Layer 4 of a small transformer language model trained on English Wikipedia (9 layers, counted from 0, width 64).
A neuron's activation on a vector x is GELU(weights . x), where the dot is the dot product.

Input weights of the MLP neurons that the questions are about. A number n stands for (n - 500) times 0.0027.
n9: 580 405 289 346 462 585 486 574 629 586 505 335 397 338 512 331 292 575 348 399 791 582 538 545 514 530 570 341 624 425 687 575 631 224 598 550 539 310 480 670 722 760 490 523 548 476 795 340 571 460 419 590 646 408 730 828 554 564 572 579 325 475 454 463
n12: 524 489 352 565 844 510 564 444 624 416 452 464 213 734 591 482 452 762 437 390 475 601 670 670 599 541 538 549 357 355 453 411 350 590 679 489 552 662 735 353 680 636 621 467 503 485 677 503 608 588 705 670 465 440 302 509 598 556 429 540 421 523 469 615
n28: 497 579 363 652 498 377 609 161 572 503 400 317 477 517 669 361 548 742 845 497 415 587 567 537 571 514 592 775 549 456 655 491 528 311 586 505 512 343 659 555 552 631 545 713 620 606 454 398 664 531 401 344 188 524 214 651 488 612 348 519 274 421 532 532
n34: 467 390 443 625 518 489 490 322 607 262 623 432 546 502 664 492 272 455 606 435 343 498 424 506 571 277 118 363 474 410 798 582 516 480 593 518 532 254 414 494 315 581 553 525 492 558 672 573 537 612 545 526 669 625 426 516 328 519 595 467 678 625 605 616
n48: 728 615 403 493 554 600 511 490 595 413 356 305 438 490 527 646 479 811 497 282 712 381 512 486 508 528 533 464 616 344 406 479 454 523 455 510 467 552 438 386 686 539 82 577 588 246 626 561 393 550 512 570 484 431 542 402 570 522 714 547 615 580 453 886
n53: 397 390 450 686 369 311 454 649 652 417 497 450 602 662 634 621 495 387 595 622 374 579 589 468 560 419 548 412 475 492 493 390 532 457 377 466 723 492 568 379 457 653 87 515 367 498 491 431 342 612 443 530 680 426 531 466 329 675 616 644 389 429 503 604
n59: 390 287 541 554 102 679 853 437 292 147 360 628 515 306 325 550 480 742 554 590 452 598 556 626 518 678 669 532 656 599 432 695 347 546 365 560 499 621 279 528 648 555 247 631 423 521 401 595 468 643 234 455 422 169 474 492 464 519 452 588 653 536 519 419
n62: 486 570 270 616 320 703 861 366 555 395 470 340 531 679 574 489 395 377 664 454 493 675 521 643 344 535 626 615 170 634 508 412 287 413 378 420 496 464 710 632 777 437 655 444 425 535 602 485 462 446 513 514 468 322 628 395 746 605 593 619 391 541 695 484
n66: 400 669 394 579 341 737 491 709 718 319 755 338 585 704 628 397 465 559 534 590 469 379 531 408 555 224 357 743 464 667 443 594 491 542 573 645 677 316 346 764 576 587 588 487 574 613 484 387 321 523 451 652 809 459 371 480 690 314 529 416 536 615 483 431
n78: 350 513 451 484 416 331 456 622 646 382 567 451 468 567 555 438 357 595 559 537 425 269 613 438 448 310 328 417 416 425 670 541 342 706 499 683 665 677 485 502 640 420 333 445 492 482 492 460 509 570 421 621 377 503 590 515 446 268 578 688 455 464 774 313
n80: 269 571 567 709 594 482 577 310 515 592 369 578 20 651 669 518 644 507 556 461 554 687 526 639 508 472 520 475 645 454 759 657 379 711 496 799 422 541 305 383 535 656 521 464 559 486 597 435 271 390 649 586 361 569 460 587 476 455 592 580 477 571 508 491
n87: 404 409 503 543 429 476 462 548 598 560 581 635 345 497 591 413 249 740 695 564 573 509 396 532 657 501 700 389 723 338 591 703 572 474 663 695 421 355 581 433 551 691 497 429 678 338 491 722 709 489 415 278 632 327 596 586 333 277 639 649 399 401 313 559
n117: 485 467 371 489 644 445 352 620 489 417 601 419 508 321 384 320 589 622 608 406 511 656 563 251 344 671 652 363 444 446 696 629 831 672 550 602 520 604 488 636 462 488 324 457 391 460 425 468 709 588 499 676 402 492 822 511 264 446 435 559 620 482 510 563
n122: 654 514 540 487 450 516 342 440 438 309 342 385 515 519 617 644 530 668 554 548 578 268 134 551 756 616 711 715 571 336 428 863 355 235 350 508 644 547 437 764 555 665 629 441 320 391 518 335 600 504 433 475 507 351 474 640 422 467 568 674 362 426 582 445
n126: 621 445 264 658 311 576 463 423 724 260 481 708 535 655 347 299 622 609 220 644 373 526 733 512 493 400 472 511 551 473 646 682 513 671 290 483 359 511 562 518 758 590 598 566 403 217 501 454 691 596 373 428 626 407 509 463 510 674 595 419 600 546 793 339
n128: 406 428 425 407 524 424 428 241 518 514 346 477 727 475 601 618 365 461 346 792 442 408 337 666 568 321 628 665 486 489 600 505 613 713 596 368 322 305 620 463 231 480 695 557 400 554 711 524 418 340 287 457 698 412 618 745 600 476 515 627 593 625 419 532
n138: 468 267 446 646 559 597 370 569 478 370 462 539 580 691 435 296 581 627 609 248 357 742 504 586 810 276 404 717 785 691 519 555 576 472 405 455 250 537 502 288 414 367 618 333 698 660 531 627 453 513 683 528 256 573 414 382 602 549 526 520 652 701 689 421
n156: 589 624 513 481 472 509 344 543 544 549 312 377 662 514 523 328 488 438 433 240 537 537 349 606 720 587 548 582 623 554 321 694 330 621 592 404 389 335 286 516 434 492 512 519 446 375 778 683 604 614 369 355 540 346 427 582 536 565 575 394 557 617 385 501
n164: 488 497 521 616 496 490 562 486 535 512 310 242 324 306 519 576 422 548 421 406 543 574 567 605 394 383 362 381 425 396 530 518 600 510 458 602 330 275 495 501 533 355 448 491 239 434 445 465 624 589 767 499 435 523 530 524 564 690 628 632 541 575 355 523
n165: 358 686 410 628 522 636 648 498 517 645 473 700 683 680 473 579 242 462 773 437 634 630 465 637 393 298 321 722 517 570 676 362 515 447 471 446 462 519 524 493 917 557 481 815 502 218 629 461 569 389 320 315 480 488 429 494 462 762 724 474 540 576 372 265
n168: 364 576 682 692 572 293 279 246 462 633 467 392 529 587 529 489 506 601 457 744 597 325 464 508 483 380 704 393 415 599 515 417 583 623 470 439 797 595 353 541 655 590 501 557 508 644 270 396 357 422 359 692 607 677 495 579 491 431 333 532 185 648 545 611
n169: 356 483 506 400 623 559 385 575 650 529 336 482 675 728 772 599 702 327 524 448 693 465 679 673 526 521 507 590 516 388 499 483 405 570 526 243 429 360 586 397 477 856 577 432 504 513 391 657 556 778 467 581 405 641 311 425 428 470 512 159 566 428 672 661
n181: 452 732 551 471 322 505 597 372 655 417 555 348 576 537 386 462 508 432 417 605 661 801 368 645 556 562 535 731 536 726 406 541 446 681 396 375 515 406 582 222 512 728 506 527 502 394 635 336 569 555 459 645 531 612 559 561 549 299 480 433 523 235 645 582
n190: 326 547 310 393 569 582 650 229 219 526 389 465 592 522 435 378 339 464 441 331 392 310 313 868 519 491 492 458 574 565 615 661 768 519 696 436 475 412 463 603 401 573 504 582 400 434 363 365 490 506 597 354 187 567 387 257 716 439 433 525 510 569 534 498
n197: 541 947 375 711 503 632 770 240 464 609 584 405 531 761 738 645 434 576 648 352 660 281 449 553 706 524 278 391 638 651 349 488 506 654 360 409 676 310 479 473 439 566 546 608 429 316 641 650 617 550 500 461 443 413 168 710 454 516 472 856 347 697 594 346
n199: 435 406 311 637 517 144 616 652 503 249 261 566 572 608 581 626 445 509 499 611 560 411 539 530 519 474 365 802 323 552 338 376 434 363 562 502 354 403 501 398 405 422 418 517 279 559 551 219 467 407 438 288 664 609 447 396 301 374 513 658 521 647 590 483
n203: 466 344 616 555 319 519 412 356 561 562 513 660 641 369 571 364 669 365 512 434 590 532 376 640 326 368 408 472 378 530 619 576 588 474 703 537 605 532 622 598 407 368 490 377 341 444 539 288 636 364 595 464 410 569 494 419 489 744 374 686 459 566 336 613
n204: 565 564 491 440 493 741 290 436 512 321 480 240 435 544 580 547 391 487 535 567 421 553 523 536 570 417 441 631 573 342 309 567 239 544 276 445 680 676 563 348 442 701 370 515 337 277 550 452 449 626 499 445 379 572 580 577 623 302 480 611 516 459 542 365
n207: 560 742 589 532 597 240 390 534 652 522 465 630 452 646 725 218 493 594 714 510 475 336 553 665 519 472 626 548 483 455 704 604 373 673 454 522 444 402 508 739 469 655 567 457 533 435 713 437 406 610 310 477 340 629 479 425 447 357 361 621 630 566 467 633
n209: 483 327 321 478 371 411 648 563 646 567 425 462 887 548 516 425 479 162 511 476 591 536 512 670 413 545 221 509 519 473 677 547 311 483 395 349 476 611 513 467 556 660 538 610 522 180 385 482 589 386 261 231 686 533 468 646 468 365 508 316 456 584 602 483
n243: 591 479 643 406 515 579 642 508 625 379 120 355 473 354 464 496 791 485 499 337 683 427 277 719 603 451 194 588 737 375 671 607 662 583 612 769 278 693 372 543 361 473 422 579 580 337 546 408 396 700 450 370 493 543 238 557 428 394 393 730 664 571 809 482
n251: 372 568 526 540 363 564 506 570 549 432 599 683 435 469 672 519 437 468 567 403 423 496 367 781 558 559 385 563 628 532 394 654 808 723 498 206 503 757 308 423 391 656 363 556 446 520 526 329 455 613 415 425 555 448 481 638 182 602 530 634 553 579 444 390

Each question shows a token from some text and the vector x that enters the MLP there. A number n stands for (n - 500) times 0.015.

" C": 597 569 761 244 405 222 462 389 547 450 582 652 430 383 319 618 507 431 452 503 493 526 464 558 469 564 502 680 425 500 437 454 601 436 454 468 626 547 494 510 334 481 493 604 646 482 491 636 396 538 635 380 518 486 437 442 477 407 601 331 520 631 375 423
The two highest activations, in order: n251, n181

" M": 621 571 615 206 436 287 436 379 584 535 499 470 398 347 292 611 526 417 459 648 503 567 433 504 380 469 528 646 460 607 495 373 601 418 477 470 641 581 462 470 226 449 535 516 593 442 489 672 401 494 560 397 465 509 395 414 530 526 543 277 529 584 399 525
Which of these neurons fires most? n128

" B": 608 513 690 265 422 261 456 342 533 437 557 575 390 368 353 709 511 386 447 619 471 482 423 526 403 526 513 675 444 569 428 384 480 436 427 478 572 591 452 436 237 436 551 592 603 515 485 642 500 492 547 451 504 418 376 429 523 393 534 324 531 601 404 465
Which three neurons fire most, strongest first? n128, n181, n199

"2": 572 630 614 195 450 368 452 458 321 617 451 497 505 337 421 559 590 494 332 615 386 568 607 469 439 587 468 457 454 504 491 477 579 566 413 458 604 477 551 566 407 418 522 455 435 622 373 681 659 499 543 347 465 424 416 527 612 672 568 528 341 473 402 408
The two highest activations, in order: n164, n203

" my": 445 514 458 175 435 287 491 577 588 524 622 499 199 382 461 597 492 510 502 503 437 615 509 600 360 400 404 464 534 594 475 363 448 382 679 493 525 460 502 623 403 492 485 500 552 516 548 459 414 585 550 387 523 564 532 470 523 577 475 307 407 605 369 486
Which of these neurons fires most? n9

" mus": 529 539 629 127 423 322 570 451 553 524 559 627 394 498 405 538 485 374 629 375 501 638 432 384 403 523 333 395 390 553 404 410 466 444 605 498 438 565 474 538 414 485 575 431 710 681 419 435 362 465 519 410 550 586 402 605 525 573 477 380 398 645 453 540
Which of these neurons fires most? n203

"aling": 522 639 673 506 443 304 362 609 517 532 611 449 352 478 566 528 530 435 478 607 351 556 541 464 454 447 408 429 532 517 578 403 470 461 429 461 470 412 549 691 219 476 486 510 663 578 496 484 407 502 474 419 644 310 426 478 477 620 602 392 429 474 560 406
The most active neuron and its activation: n53, at about 6

"d": 625 663 651 280 442 260 617 480 530 451 696 610 384 573 308 661 412 610 525 438 432 570 479 525 553 492 530 484 497 476 657 417 541 494 420 506 550 507 553 407 366 400 588 503 671 438 520 674 475 572 474 491 641 384 488 495 615 478 501 298 502 466 520 562
The most active neuron and its activation: n87, at about 3.8

"1": 466 550 645 206 501 314 539 307 355 578 688 473 401 506 382 532 493 270 533 558 395 653 424 343 460 466 455 627 677 488 631 458 456 365 484 422 487 541 412 515 347 380 481 602 420 555 431 560 616 534 403 482 593 487 519 377 436 629 496 384 441 461 511 470
Which three neurons fire most, strongest first? n34, n209, n165

"\n": 499 694 588 397 510 477 502 358 443 353 532 533 260 351 601 478 526 435 539 577 359 560 444 690 338 418 444 570 476 472 444 400 442 398 294 468 644 522 459 538 412 510 463 559 467 563 592 475 347 419 476 396 522 459 424 516 605 521 615 406 357 604 571 446
Which three neurons fire most, strongest first? n204, n62, n80

" played": 489 635 506 263 513 426 445 431 466 401 554 498 209 475 602 566 476 598 498 507 457 512 353 582 559 506 384 537 462 468 341 427 377 335 452 459 532 416 490 636 431 436 510 494 620 521 458 443 572 473 583 388 550 368 474 481 546 570 622 393 286 590 603 471
Which of these neurons fires most? n122

"0": 578 657 653 87 539 527 502 472 391 509 564 541 505 562 443 430 573 617 440 559 421 467 632 299 319 559 537 504 556 511 605 455 454 500 544 410 524 506 428 567 606 567 495 451 534 440 342 551 583 386 657 484 272 549 681 382 494 511 582 239 450 492 604 532
The most active neuron and its activation: n117, at about 6.6

"ited": 427 662 670 335 479 436 461 492 520 445 534 526 259 400 624 542 477 519 483 575 375 504 391 566 553 558 455 512 552 563 359 454 404 384 331 464 589 394 474 656 426 462 444 514 674 582 492 488 485 389 512 405 637 375 476 456 519 677 643 417 436 488 549 493
Which three neurons fire most, strongest first? n122, n66, n251

",": 386 675 605 364 450 398 556 415 406 456 430 548 331 344 454 500 634 540 403 589 373 492 464 674 511 465 380 554 543 463 392 456 516 399 422 532 549 396 536 592 380 505 473 493 616 636 392 685 421 436 397 336 599 420 385 508 499 612 548 444 466 459 344 469
The most active neuron and its activation: n59, at about 5.4

"le": 531 732 629 473 471 203 399 581 592 455 616 538 332 523 440 512 693 567 562 483 481 499 583 509 382 573 457 515 676 546 496 359 400 407 467 579 452 446 453 543 453 374 446 467 655 489 434 532 388 476 483 445 457 552 576 404 474 564 549 408 485 573 511 480
The most active neuron and its activation: n207, at about 6.2

"ast": 646 570 750 248 436 417 491 568 546 571 812 477 312 530 506 459 437 527 563 506 323 423 580 431 537 557 438 348 488 495 543 560 543 558 379 478 393 519 481 561 330 488 560 617 699 546 542 566 591 455 533 457 540 284 518 532 583 537 515 245 431 415 568 499
Which of these neurons fires most? n87

"|": 532 673 600 346 566 397 576 338 482 428 489 496 206 457 508 508 595 387 482 525 424 631 486 629 444 433 402 531 530 543 439 439 527 342 419 492 675 461 450 541 306 605 498 559 564 419 529 403 381 463 456 411 411 368 453 573 544 485 627 431 429 585 527 425
Which of these neurons fires most? n80

"ne": 632 706 446 448 480 297 479 502 506 460 538 504 293 686 660 617 589 512 489 487 410 554 535 535 366 516 416 470 452 440 496 404 400 543 367 487 662 466 510 609 501 523 601 542 667 543 533 513 514 382 545 404 430 405 560 457 584 580 662 451 405 545 518 411
Which of these neurons fires most? n62

"land": 551 552 579 244 518 469 662 507 429 485 730 598 419 584 489 477 692 522 496 495 366 431 596 399 506 660 521 386 500 403 549 501 471 487 446 427 626 512 662 606 318 455 682 451 732 518 551 472 651 408 560 415 425 478 518 494 609 521 571 327 571 454 596 420
The most active neuron and its activation: n126, at about 1.1

"one": 595 655 524 458 432 302 421 686 527 467 714 499 326 533 483 566 504 438 440 562 441 512 604 373 336 446 436 442 466 463 534 414 422 505 488 461 614 308 404 575 269 453 615 549 576 563 357 534 473 496 471 503 599 390 538 529 490 594 638 358 527 427 535 355
Which of these neurons fires most? n66

"t": 674 517 742 251 558 348 510 457 426 549 660 616 399 605 396 437 590 417 571 529 438 500 616 517 471 492 392 540 606 622 555 423 522 520 502 510 479 511 551 589 397 392 533 470 715 559 696 636 415 452 569 349 536 470 520 456 586 520 513 141 549 566 508 490
Which of these neurons fires most? n138

"ool": 523 583 525 333 466 208 472 576 480 566 597 516 324 419 362 539 566 533 443 510 492 507 511 450 388 707 552 256 613 543 352 387 443 431 345 377 421 650 537 476 451 364 560 452 602 437 518 499 568 412 596 511 452 491 566 493 488 527 395 272 471 532 592 507
The most active neuron and its activation: n117, at about 3

" writer": 521 633 517 253 472 433 595 481 482 440 507 529 244 469 436 641 503 465 570 528 404 529 471 598 412 601 411 470 532 477 353 486 386 431 358 474 619 468 462 677 291 463 489 465 659 648 562 422 450 471 473 355 538 546 499 457 539 624 551 459 334 487 466 529
The two highest activations, in order: n122, n62

"/a": 553 548 531 509 447 239 429 548 452 540 594 548 284 422 447 594 586 573 463 554 438 481 411 515 468 714 418 426 529 511 456 351 475 280 297 375 448 574 422 421 607 606 470 389 528 518 415 565 478 521 640 383 421 500 615 340 527 511 395 303 439 483 520 535
Which of these neurons fires most? n168

"yl": 656 623 548 327 482 282 568 404 527 572 614 623 434 469 363 498 556 591 387 425 485 600 551 268 369 373 607 292 450 617 627 504 454 381 490 374 456 573 545 430 449 421 582 527 649 524 535 529 463 560 585 510 407 501 540 421 606 573 410 220 544 422 518 412
The most active neuron and its activation: n126, at about 2

"III": 536 570 445 454 557 209 470 520 387 601 513 513 335 446 492 587 616 457 372 529 492 573 514 409 356 716 489 321 491 469 498 396 476 364 422 407 600 526 453 594 529 372 671 416 409 609 557 483 608 460 522 407 534 470 549 506 512 411 436 301 564 462 400 346
The two highest activations, in order: n117, n9

"7": 528 621 581 146 592 272 491 521 339 666 542 548 389 488 616 537 595 501 471 551 448 548 541 462 372 588 566 469 619 539 384 496 504 534 505 409 555 491 505 543 613 547 504 439 509 543 446 599 715 415 681 409 350 474 624 313 645 541 496 377 493 494 500 375
Which of these neurons fires most? n190

"ab": 610 585 666 231 388 380 487 515 549 565 540 543 366 568 321 603 560 502 508 574 477 560 405 512 442 653 437 411 417 427 440 423 517 635 374 362 587 685 515 467 489 502 678 458 606 439 603 619 550 379 719 434 436 292 533 347 500 508 496 428 469 553 541 588
Which three neurons fire most, strongest first? n12, n181, n62

" Mé": 532 695 523 201 449 308 486 426 501 514 589 553 394 557 390 679 630 508 605 504 525 613 365 291 448 404 323 440 552 568 451 434 462 514 472 384 498 596 435 488 677 466 534 538 641 469 496 532 476 578 572 458 458 333 476 448 474 613 538 412 344 610 489 583
Which three neurons fire most, strongest first? n165, n48, n197

"_": 566 659 600 512 480 259 568 521 450 570 473 545 388 378 431 502 504 605 324 533 379 591 536 388 309 429 320 409 418 435 508 435 479 418 453 338 633 501 581 459 355 471 589 537 427 567 328 646 452 492 406 530 506 537 591 535 458 446 431 482 493 416 529 248
Which of these neurons fires most? n78

" and": 445 633 427 269 496 422 363 446 463 443 481 544 266 472 619 412 588 518 484 578 317 497 539 567 418 508 341 471 523 388 556 494 580 448 464 625 475 470 458 695 482 522 490 507 667 495 460 482 490 391 526 301 493 626 515 393 466 526 580 395 472 523 559 428
Which of these neurons fires most? n80

"ron": 577 711 523 385 507 370 464 630 592 515 605 537 299 565 711 616 435 455 535 445 343 655 419 318 363 458 441 354 506 511 419 460 431 522 401 520 570 462 491 612 470 490 588 551 603 611 493 567 407 476 461 487 541 456 525 422 497 634 510 298 491 454 619 432
Which three neurons fire most, strongest first? n66, n34, n53

"ort": 577 530 676 424 523 344 476 481 483 540 554 566 278 483 433 559 407 486 542 481 412 551 509 338 415 590 427 155 523 441 376 477 534 506 356 467 282 523 464 483 449 440 490 620 596 606 432 618 540 514 467 459 462 246 512 402 569 683 486 395 488 488 499 554
Which of these neurons fires most? n164

" nuc": 553 668 667 194 458 344 497 482 486 576 474 601 390 642 568 617 404 379 477 440 492 593 474 461 437 467 350 471 456 536 328 409 499 449 449 312 562 532 620 605 470 464 510 516 673 543 586 560 340 492 585 408 514 445 424 566 525 538 580 485 283 592 520 454
Which of these neurons fires most? n197

" military": 470 618 479 248 443 330 532 470 488 421 596 476 325 556 364 608 567 425 504 493 409 592 572 522 481 577 412 399 478 341 394 445 485 468 442 403 491 490 461 755 373 422 459 529 631 557 491 496 488 488 480 345 567 442 556 444 435 626 603 470 419 639 562 596
The two highest activations, in order: n53, n251

"ted": 472 708 649 321 496 410 379 578 627 508 664 549 304 497 539 572 508 626 486 531 406 594 449 529 635 533 506 532 535 546 369 456 436 389 376 398 536 393 483 559 548 433 476 460 701 589 346 568 568 430 447 462 586 313 508 449 502 566 660 407 475 490 524 512
The most active neuron and its activation: n87, at about 5.3

"-A": 457 553 534 151 538 313 399 512 449 494 708 493 562 529 350 377 622 463 472 581 407 584 452 359 480 553 377 542 460 488 546 570 504 424 518 362 536 614 580 625 413 531 656 601 725 483 707 565 496 565 595 426 481 403 508 492 514 550 548 293 551 558 423 416
Which of these neurons fires most? n156